Layer 7 of a small transformer language model trained on English Wikipedia (12 layers, counted from 0, width 128). Numbers have three digits each and are written without spaces.
A neuron's activation on a vector x is GELU(weights . x + bias), where the dot is the dot product.
The model reads these tokens: " m" "ore" " st" "and" "ard" " c" "ou" "pl" "ings" "." "\"" "\n" "\n" "==" "A" "u" "th" "ors" " and" " work" "s" "==" "\n"

The vector x that enters this layer's MLP at each token. A number n stands for (n - 500) times 0.01.
0 " m": 851516543545502578466481580272496424424580540675417568407587471332567502662429826254548311654516347435550520813581539694561468603411545476547501420516596336451469584417386495305338547273625795499309561612428560470547378498491653444322613694520453627464673401454600645505669595553453257718610528605484621486461688420134254477343385476351434310531617399473346540529545428372344557533419
1 "ore": 634618577456362289342293521476750374519722536572386492446496544514505379525367691389449254525511577538398571636612483506384578492650496237406353545790406522551602577412497793358537358389732604709605286613548572548523585672410645615380549546567364407610505567545523637386573809459191484458351557349408517423603776379221404571309625421274631458425651410600476555585515397191565500385382
2 " st": 672569483481421305353288423419785453463744505673366440459435678596478397434429631272611246634391525626509383662532626469378617615570369502393559466811507573414617421532496690384430311279573614743581290654374588621533447567511601353384622613575524510506350604506484668341517480571182383607309549446471703588469661402339356606385550562359760384715293468670309424607440511443530492567344
3 "and": 659685611561573461492423355380560425397842346463587344498598532605415374448558569179478324727561454608411435667556601404483569626559351251480451308975442728504562389403490725519545276506499358552605298513560622513487708652473429596386547614626462417570532509452556577290684515397312396544440451463533550670401874342219489629441626529486593350556263396487437533548471342385527458610305
4 "ard": 714668495563453459393240461461753440505776471564487381381577677521448390395629658262490351462295459698289408820624588508461674591623422358354481432907552669569535457650449688481554541341512414426641265617499578550483660510485356589352406585491525520623680494577540483323654587371185470322470572393528676593481761408233500640393582465614474382452294447584382314562375350441511562447356
5 " c": 724556542711413442453171525392774293565744586576392531546413572476477385413506676346574322558463585578308388617460591427374656525512597456493466591856441531472571418529614700365423377300699602712675326544579484599446633575445515239389662546462566480493406713502575519310553656508232476432394639382390686458541666337360311629337510455417656301776370342591417437597359402452405512529443
6 "ou": 728570491564506512373380460542669341478814615436425494563624596639485332516449583389562366509341581618245508707686600492259564446570316573424386576732531733401643477530586617336520425477449622660465394570555581550312518535415369425254620529516313402608367701525410498298517780524498397555400515404536711357303663504242549660363661324544536295566307245533381809622491484281414479545593
7 "pl": 778713669494397671448499549446694406472787350450441364519534588353516406486426535317546256515406714641486275611497613392428479566679361376536255398759526585565472575707655714416468333259426450622264316580558550542347649595503531530306351434474513423683583584622542716293631698441312510457430476374326634579527687407200616717453510375626619403508479530709280357453402512388591469471434
8 "ings": 764577355591379435434287510553790244557731358472321480502554516470478510558509792305535398545490479660452420706450634441496572415682434328192474598703562780420504513488525734346561392254676601597489209545478577731429627631472577463375428621490537451662455537460497535331612671465294516433474505373463538556414718539251399622454619357473525270448380494707420550699442367340531511572260
9 ".": 780657495480509460437248381474860342426654644591279553373442443419432475507501619432674322626341560495385436736642606530569436633737546379266626501766538582494477634481452694395599410351649505638467231469358536650406510626609528560402572574595421431519525657512694623338427560469357445531534470321443669434548617344252353663466460403451677235693279378408591531604565482401294558519165
10 "\"": 751474537584245392265209374439766320558790448594431483401487348512443634491542630375635411681402556466556323661709536505426484619531434383415584435622712509504581533542433696292568338357778351586458282488457514610399471530672610567479601523586513310548497622354620704381547629543354412434405510335508726421604601467238426613386534511415776255529565453560596559589496418273392543511303
11 "\n": 790529494451429314302224584387781368511698565630383520490429393539485499455470574312586405739487606473505457721579517746448495616596526450346556424715511610353588566458520582345545331299618551576632202650410511676301520467665625570502737533661403396571567531412583634358541673445243324498467524370386705546524676328263317722442435366446654308554549403553662523488470514315336480570327
12 "\n": 782490507366439405340244487454712335585692600713382540519466388551485522412405539300618402728541604504518371723604420726458500491564447449425496448726464535403663438467566599447506283345538534621624188729396477628307579520654584515456781529597332416537581555439574691364587568483222338626398610454409551578523619358289274751433424432544651289568500461546709502547526494269305388618357
13 "==": 861523443478439442427293383424471456512664608720303435510557449394445582396489564396558312777594669460472450803681438592492535540624373446385439570736567528556646414522478693261591370331464522547574200544521400656435452568595645543418708547655442323526494510482547725378585649495228408688399554425398593485547608280339435633348452470601698196506468444526613502506391553325182421670451
14 "A": 720536330461444329279362612602647448469800408657483568532524567467437384431360557389436391558417423605406601773670555588491607512514546405496404518619380548607613572631406707236681319396489499630508385552440419726451566526544522351301620587586431391538587641455435670501499615472294401722387577381373590513604611454317434633493485392453769182660597307520645372649416374142261537560524
15 "u": 690448475426549458425331465477596443415627444486418409524478445558313469413317479506555430619395526731453454692712621622494698424624436522498234692578454708477438603361516635428580350247388589666474355590530480627434557645569570257042640616612619279497582692439492573674467592405352364590437696564480624542371682475200517835510445324400749320490606406617461627367513521255404526533505
16 "th": 573485556611621548430236641489668377518761318671438405619427646587436447443488564269598370533222438584498456772712515528449686463642395393474383659637506609469498513487395626553547409181468418679515257448505436708330575675463579555270630421476360391579504625602534652434597669431345422695579397608400442328467671464231575832403562384650548208693485499522568455528417274252397453451545
17 "ors": 822565480464525512374389519538702305535632338570420359570454594401337548429375658294477254567302428548396606714549530512501575388631413409346422677709497831479498551617551712242568396407492552610419241587441440781453588450489604390383466374618374424597616523620498598522517680484311396609547598442422723525452776364342512685442527485445613160420337472682568723597449310242506571566394
18 " and": 767570479358249526332417460393627438452547512601392371486418624537303467487342656310504476601451569606403600712684625451462657498592586282432531571648423724500555533669585645348615316262506529625464298476463496655441570658408615516270758477528728344483598478448562709475543526400225325462489528557436657500536658272300462642455712484536770343501265399506555379717456347289352667566461
19 " work": 750541539481332491366245512576683512476757372539450613458491614455504448473452609370530527645458482624468524749457511543435695366558395339288503451773645660467505504547527755297441416315656565570417090492474514509481555577570452552273500506426639277505604541541494668455781533360272334578535497432357666632465626272374524638430524531418754242615360482618554527702351401280384460545443
20 "s": 887550461600346314449320381554660309533707507595366542626364609494443535535521759317438277607523473619418586720584630544587632476599444271339504620666465818437436638580506802376574430301486658564454223553378484645506625600493528440290392445494486408566479430417439577360662623469321459490555487259415616558518613444400454617366567413557546234474311498632661482788324397293475438559327
21 "==": 833462416491385371447342400341624437472682621568280502584441531374488559512605657396622407652485607496374530720587558444503611602725458410308535526756558722320548538499443764206621340225604502554537211612330466750431599590512689566434639586562517312613517487509586615446604695444259393520454411430306644578554651365435529546400409454472615118508450346515547580556335540330266530556457
22 "\n": 779522483416433394281369481411676327526706623670378496506404351445493498365386613345561427637496485549534384763538542733492519640598480457408591390723492548367587541464549575398451344359630582574641187721325447792406600553530607550309702605583353414557643576422603627376523611550255296579444526493446678633537578367320334711492399434420634205612480386526630567545566486235326466639296

Each question shows the input weights of one neuron of the MLP. A number n stands for (n - 500) times 0.001.

n196 (bias -0.081): 796634138436717688444459529212315327420416465401369368465394473518263518401609394476628508290452258417574720412559580647539418425319700500463548558534592759690507496458442422662432602698425683540463607504560722482371500404667434263438261435429504625562555615770422375595481552523504673361703469534398596447492521449605653549328479618644574344592450429431451731620481467557543532462349
On which token does it fire most, and how strongly? 17 "ors", at about 2.9

n479 (bias -0.066): 467401658626461626534579426484669317342446782552633412400429605360370478574683746492611292557515587405297417562706196484561405473535297504319524359439514726466537416325691673681601534523569454519462444760477496355346423403520582313571291500480653560456485430406391500563489213732394504363603438421650590450334341522592563354555690430613417356515539360453610507641635640574489047531718
On which two tokens does it fire most, strongest first? 20 "s", 6 "ou"

n30 (bias -0.077): 486464434570444571555456382465414402556424469580291631286424576539426683799515171317500713778613430463526566353525579481576470633508455318284219481604581357607575314503532350699528522605444463482588475453326633617489519587359475517522417436585388478612568678493566570598541313315536587637512617750418289645565567359626705156302524440584460478613530742504178571415418468515429364638630
On which two tokens does it fire most, strongest first? 3 "and", 13 "=="

n194 (bias -0.102): 625389224454446319508477481412444352225583532587642477621402574571588522519462453662771457354613386646515298433383469551475400385382484539508504492496660405321686424431467595601281565430460477643492662459377556559527484557441365442594639664669535575540258520280189522402442405677537266500376516618504428689373275549689515667507344406337678805695547203406753637558640370363478698697639
On which token does it fire most, and how strongly? 2 " st", at about 2

n421 (bias -0.116): 549489439442289647682435443477532417622479637683421717488350705720471521386690389458557570555672634427392227586363489436562409175537478257768492459474451215816514538497655439508431335500573533446453629411376603427530626626379593669564353623140596504447543429442421500450515370284288403431725590489422406390629427607544425511650513630558489479530410536575547328456681642396556631577445
On which token does it fire most? 18 " and"

n468 (bias -0.118): 364271612461539439511563541335500523496623404684573411325323594627528702590404349504518403511361356408430644402476511664487518535638449768398152511610648437627517645300726528507439564493473419500451479656518576409342575326529615547621545294392457399216404693545622665465543289638483521483459449479608479475489523688322345382449637500535297435504373461522581517479213572774538701671440
On which three tokens does it fire most, strongest first? 2 " st", 16 "th", 12 "\n"

n235 (bias -0.123): 570531643391423333280607454474601459840357466493281573462500674489388562500326309572481687446617410598489424249432456358656330529426459415622626418536582607457468580561535307420552631563362355440388536355630493621599533525414614326383436629656566365481511548321414621546649475602552539390500748709478429398613404667504475731413670684708468409452626726688594465373291335552197481431555
On which token does it fire most, and how strongly? 18 " and", at about 0.61

n14 (bias -0.078): 478507542342375465358401209416745283469457689542567678371590480336454379736515469399412593512322462357451519465542457421558554623425496484923321603704642546343478472507418340459595554684445523305412579752446634632500348360397394765376647273472589651432627536694572449425438485504400701471380354557679587395500431579458781691537468332432641731606508595257500463346512332637389715492554
On which token does it fire most? 4 "ard"

n423 (bias -0.054): 571662423387536461574396379472515213480591944446660413734385659371539556530492299479630326273623481543727465830373468581306383570472552440573628392594456431465367700515421361426326328599571387771539569572434334690401306331520316577561408409238582370297633556481592582553692245453515585456533476597543585575459230573590629614664547452469508610508712322508461688437571420567643701504300
On which two tokens does it fire most, strongest first? 22 "\n", 9 "."

n360 (bias -0.043): 460583608639710693523467416613591355606489496426388538092471504442492550720568401524453348481422500534526597650633390368468353519373350512686365817511586604515511500560533537635639436435561538419208625268305365514511519485465448294416393362204610360516295504426526393368670437673620659696716488380466519341477557445579804492586556657355478660469589493178598562813363558469558448466413
On which three tokens does it fire most, strongest first? 20 "s", 6 "ou", 16 "th"

n406 (bias -0.018): 531497409447443304338717479427408313428347626413536368720507605510574561262440342664375461674503349330594475760455486358660337734692620554588560504578322640546328530490531304605725223608524507448518580683496452486568600389580368473417615637348603386316607406549538483431279458493391493634485359595543549432603584733617390665476572611434591699648406360424532435365597524406599552614486
On which two tokens does it fire most, strongest first? 22 "\n", 18 " and"

n19 (bias -0.089): 620481477255713520690477526597515247472620492343500755369572405632625678655496161717585587625290558414700519548450425592332562593372528536519669640481585639527443561405809546562382227587277461363326481477554402429551626527484439460413492532573187450451613572266477596576359539492601527297443484643666320575565341477609390815519450239773331470579632577468430631426413440575579500206430
On which token does it fire most, and how strongly? 15 "u", at about 1.1

n22 (bias -0.138): 398475694660301386642554542364518507566493679747459676542439467401551503631394666531235518580525684606327500389478577429531587467493463366431519795423493597525387614613349453515510489604517613546627639596456461528699234493319404479511461556424471332511238242310331479368229547653690292452777500627386679482659545446423596496671433504482612500552388529236511577329242599541532339346493
On which token does it fire most, and how strongly? 20 "s", at about 1.2

n92 (bias -0.112): 291493700392570598460436412568769510197378451614459708454419496598489435419410420458459518489504783598504579577536244489500601569504415526468362374493428661360430420592713596733339496555621417567410535546630370576533357162470433541581557518405675571331395500436471514369751450214451564397534581558507329642530497571464394383261600662450368595529704582356627688576518461651319694711558
On which two tokens does it fire most, strongest first? 19 " work", 12 "\n"

n137 (bias -0.058): 655555479758413468550454563638451561594601429447349598613539375479442609462629569636388406446546546295645636353730511478503461518397426548425713308410411532479500658331563408731476421434558493704693630710629594545286434355596479425511331493523702412328559419543376541486514326428365348255631603429482238572735493493255615471369517464312283570504482600573220618622653451708611458344471
On which token does it fire most? 8 "ings"

n146 (bias -0.094): 476673663173791518439546552556420530475409534398548478542395302448691664531723438617381446381609454655684407401532467570702597346437445721660409393572449592332469470503458493330681381526668547381243324609457333342398504514619729551475415496519424556552469688564730452623449422381552447463283478689696493471560408504522559682400527456411727503467563158346565528428416368511389534464644
On which token does it fire most? 15 "u"

n209 (bias -0.093): 429728490401407298447524510430548722372685559666525752448735468462595420438384436634328486546594402387678528558441525333424447405504728641531593337260497549528527614444466542407386341572490461397658424600591209369767514708638424570717528500434390559463476312577211745366585573486520524557731395532518431521434553417532524507321513697604598538439395514327606432444518503317595545329408
On which token does it fire most? 1 "ore"

n4 (bias -0.091): 433425581402591488602528512419456569256297470669740574358444717480443543432561774638530732701520699282375724467351591762588570414349454437293716517525473536508281633285377597768655307775379386588312452728512409285467591585551596423596584475569306660249639567589730403524298463443634569380299672602517657417568523267615113488390606354577512516442571520379357425533280472521350258430541
On which token does it fire most? 9 "."

n322 (bias -0.098): 519683439542437477529510655602563411371485606439530717538503510585402649153539457503598573359404390310519500557564517497472487542550333430549445577500627468549500432534456461655447431334385767430363580277432646357467427529405462633570561430452559350534541399294239556663480471444604526497364433555414403484517543414277471556381663258393590630633631549410425676588629665563569679352664
On which three tokens does it fire most, strongest first? 6 "ou", 15 "u", 16 "th"

n434 (bias -0.150): 386595380490423652480406455343583360364568593581551443521597510551632331340520400549353417391345425371728670668497470605618368592564547490582458524111516425493449607726637568573459434560582503329356406606648494544537269299544387453497636379531609684647462605471477560471728464421570519316435460290557552533421516542497468580459409366529575417554280425466457516616453609741570431673480
On which token does it fire most, and how strongly? 7 "pl", at about 0.55

n208 (bias -0.071): 636381754649666256312418408628721394441497538561381603405589463553525704468398368611406386562514464536586558307375423669507485547712619437406251739391596622551433557510437536554328398448365656528446308628308380583540603429492379678525482422473485553764496388393604355596504522656623386442583288258728475716504359450638203522507379319600328570430586446344387490438614560622577542540635
On which three tokens does it fire most, strongest first? 20 "s", 11 "\n", 22 "\n"

n116 (bias -0.115): 589580571407632514301598497357610691375445550473571458500238574550503529523356483496603472555611394710581363419618569543677521503299623366640395454613474714558563676303533510518653610507589445419442436654476573474358660382532604545644564293241438271396633426344449444671414204503589426357568317558344358379582529456541460497510636259514544503472620439384325480404577460434662750552638
On which two tokens does it fire most, strongest first? 18 " and", 15 "u"

n420 (bias -0.073): 834486372496386693659414444369483653657537466511604580272383567430366576475601423321308441518450349395650507504415537829412471482556652674572496441384524411363240371514587561492534540474490594730392507521381518555460346322358684394458436474420409337669423474189475448390413550540594443531376644478606347504733486656758556361490577313543726693496615579393424510424683479474228588482638
On which token does it fire most? 0 " m"

n94 (bias -0.133): 617386535518642558657443490839472730656490384539434507659489438444468507304421598375399449277521436644479379247267460519358256640507489603354663456672626326586563519537306496655432270544390493416546504454586587466456460408589528442518525416526298247407734651567840678553334582522562433497620592661449313522388701433468343478335566569521479524379732468482493490500369469719479629410561
On which token does it fire most? 12 "\n"

n166 (bias -0.150): 611525346504334478341526453392478497282256581650279253473391640669664539728500372692496628437482548556419496356456556320517545273530519428500512626589475522338633574458565460367465571621415378736600755533400450479684470642508507416322431458473541704515457203489647320598571349504371266630550538474639763455300331533578561583735305647661452547689671467674589400422549410470386492631287
On which three tokens does it fire most, strongest first? 18 " and", 15 "u", 2 " st"

n259 (bias -0.103): 460490348534444638538602680464593393503171608618479538500238454320493565503576601471268389359304469273683531335490444440474514531680525331520580623600503687404483504629467541486464476521549668550373456513428610641451455449702362432738645598414593571596563616415697392436296367572447530425733655555483480483707448564434503434661338521486653480577542422307266566538403393734358395528407
On which two tokens does it fire most, strongest first? 9 ".", 5 " c"

n113 (bias -0.138): 543358500511553647654411566617580574462595527474770530476555723416334471452349451365715466462777425511433653362467394488479312718573350338634333496744400585362449350493482504468357262664590496290507670684639376407781496393399810514544268680583530426566511315526593496518489340669460456311739669661607582477480582456557493473403573787541437584489295396416556420372344518477514468151523
On which token does it fire most, and how strongly? 3 "and", at about 2.5

n117 (bias -0.096): 682514486431471438631590539583307442562391633504466221699582574408606600532573206615519474387596230500547315411482515661517627522329392459608715328467555658334359348565493389515624555315517504699493361656573712601460360382492682665298568381203591418632475601590665490489412237453528482455617489536228582720394597664409472537531477533557568521700392623196507640456555504570626393482588
On which token does it fire most? 22 "\n"

n269 (bias -0.069): 523529520375702595813400624398507227578491630351639633631533603379480397438490319454388544500510386497457433596583681462446446622265476611527578431686446573466536482430510257489449439500365497411419414355517503539394415626531543354513450411496368550489484400397443494434636547689497477689591673570394424408388423259727415357571391723610664546696465510528483403348565795377468507714625
On which three tokens does it fire most, strongest first? 13 "==", 12 "\n", 5 " c"

n429 (bias -0.015): 383507574553507332265271393611462648680457470556588572590629839445750561483329442579459331554518578403595390645293558544423404290398453431334523529482392592372593724393352528492490346496534479361596594685493459503500616416533402658451549369470496591537531723454521524406607401807442661334459270603496321453430247601525622475357418714630475683696463369595450493396504448391713549658457
On which two tokens does it fire most, strongest first? 2 " st", 1 "ore"

n467 (bias -0.093): 476497454558537700525283374590427493442459217589530391466574260329410586409348445371384515612344328438165694522415431351503356579570533648428363563540363439529433595480416457637459482430531630447417550740511374548460376493534730377683454518439740458635770485628618421585660518601368489421793530371902621464406531479620648599580423621504632608489396615552449351554624577577545515245598
On which three tokens does it fire most, strongest first? 17 "ors", 4 "ard", 15 "u"

n35 (bias -0.085): 549509462395367356468317392493478701452455563563624613611456555624596676571318439554523474465350500510620621581321619342362475608513418529636551549580449491503655433578528431248585446607433322375516500350545515323510697519622591657765434416463407591357450516491380555363609633573472619473493451468439425317457346422321646516411659341547506478672559500311723614516461485571687520506356
On which three tokens does it fire most, strongest first? 10 "\"", 1 "ore", 6 "ou"

n48 (bias -0.038): 473548598333763572535507348463620376353463790455734733470531674434600602677553442774670665582364638357370539239511356628530518585383573580458729690486520324564517317490452289451459550341473553378613626476404524503471327427555594359403336747474378531663510339584535493507514426468174416433559504641442426493607564406457493536422461428444416710594409327442585431308507431438527744572350
On which token does it fire most? 0 " m"

n358 (bias -0.053): 585552349703534432520436513500448561240634440393566421482556646572401648378677503550313473486480443377396324493617606496309466425636649368678464448334458389760358329548402423428436595593626517619426543440480431662304431583342693436536403624372500500433451632687560448457340587340523403625599424750610430503296449480589566613510585438480349582725622436403456601422438688434552582548837
On which token does it fire most, and how strongly? 16 "th", at about 1.8

n111 (bias -0.019): 458699339511463602323479528481745377456446360625530489489571652360471286422417496324474650602664399475461763300429570747704598486463507656590492374442686314518549663551458239450349424603524464479421507447399461458526427414208567500504628574530686528379665314339411417564475371268535422483526381666474593657489696536431295588444520493428471293585559381507522524387496788762608645770456
On which token does it fire most, and how strongly? 0 " m", at about 4

n173 (bias -0.024): 573494575465401662456450564611540476487453622419497573467568384521380440423393315530408599383506441642484597378599535435379525418536652516406723574689509341509518520728555603543398623445362365663519497445428589286439609494565689589361683272444351488526460403382444275679481562456710323488503419538494571544605363732585558656500436622378578595410490550468402615560704396612515444506677
On which token does it fire most? 6 "ou"

n300 (bias -0.153): 463578389535607482647712503383663569440566731441540518404510536425637640651395667630256560398414448391427556389206596536536465387565270619556470623697527622570589305398398743648540207439487451424287645503553589718443689414576452447486538368375514472390660316406372286459482371584456431437775604531589493394551557593433243546497549436535542309446417646378518608444550609639537504702394
On which two tokens does it fire most, strongest first? 8 "ings", 17 "ors"

n422 (bias -0.081): 410503319539461678555621544550516388607566715462318575361595431294429402566555425514553536410595644400379308707402461417412510719391230437637514427667527554529522588524677436609625590539460433365551724588532497334409396465560421637453393523453558327433406573430529454390510593519503456442641602513757608464670509453477425249571497451408704681552467443595394404516448547457751344458526
On which two tokens does it fire most, strongest first? 7 "pl", 4 "ard"

n197 (bias -0.064): 520405584483472479415547305320510612490417472406385428618590688566384342474636634604334462459467392551305317209510689679573340469524713514321536399442506439456708600526523554618742691427539283520415360553385500367569779463275443574533343417354575470507398538463325403457432500493503483381450500649676544404585561657616702579477550376631517269500430402611503595367493543638507654685551
On which two tokens does it fire most, strongest first? 4 "ard", 6 "ou"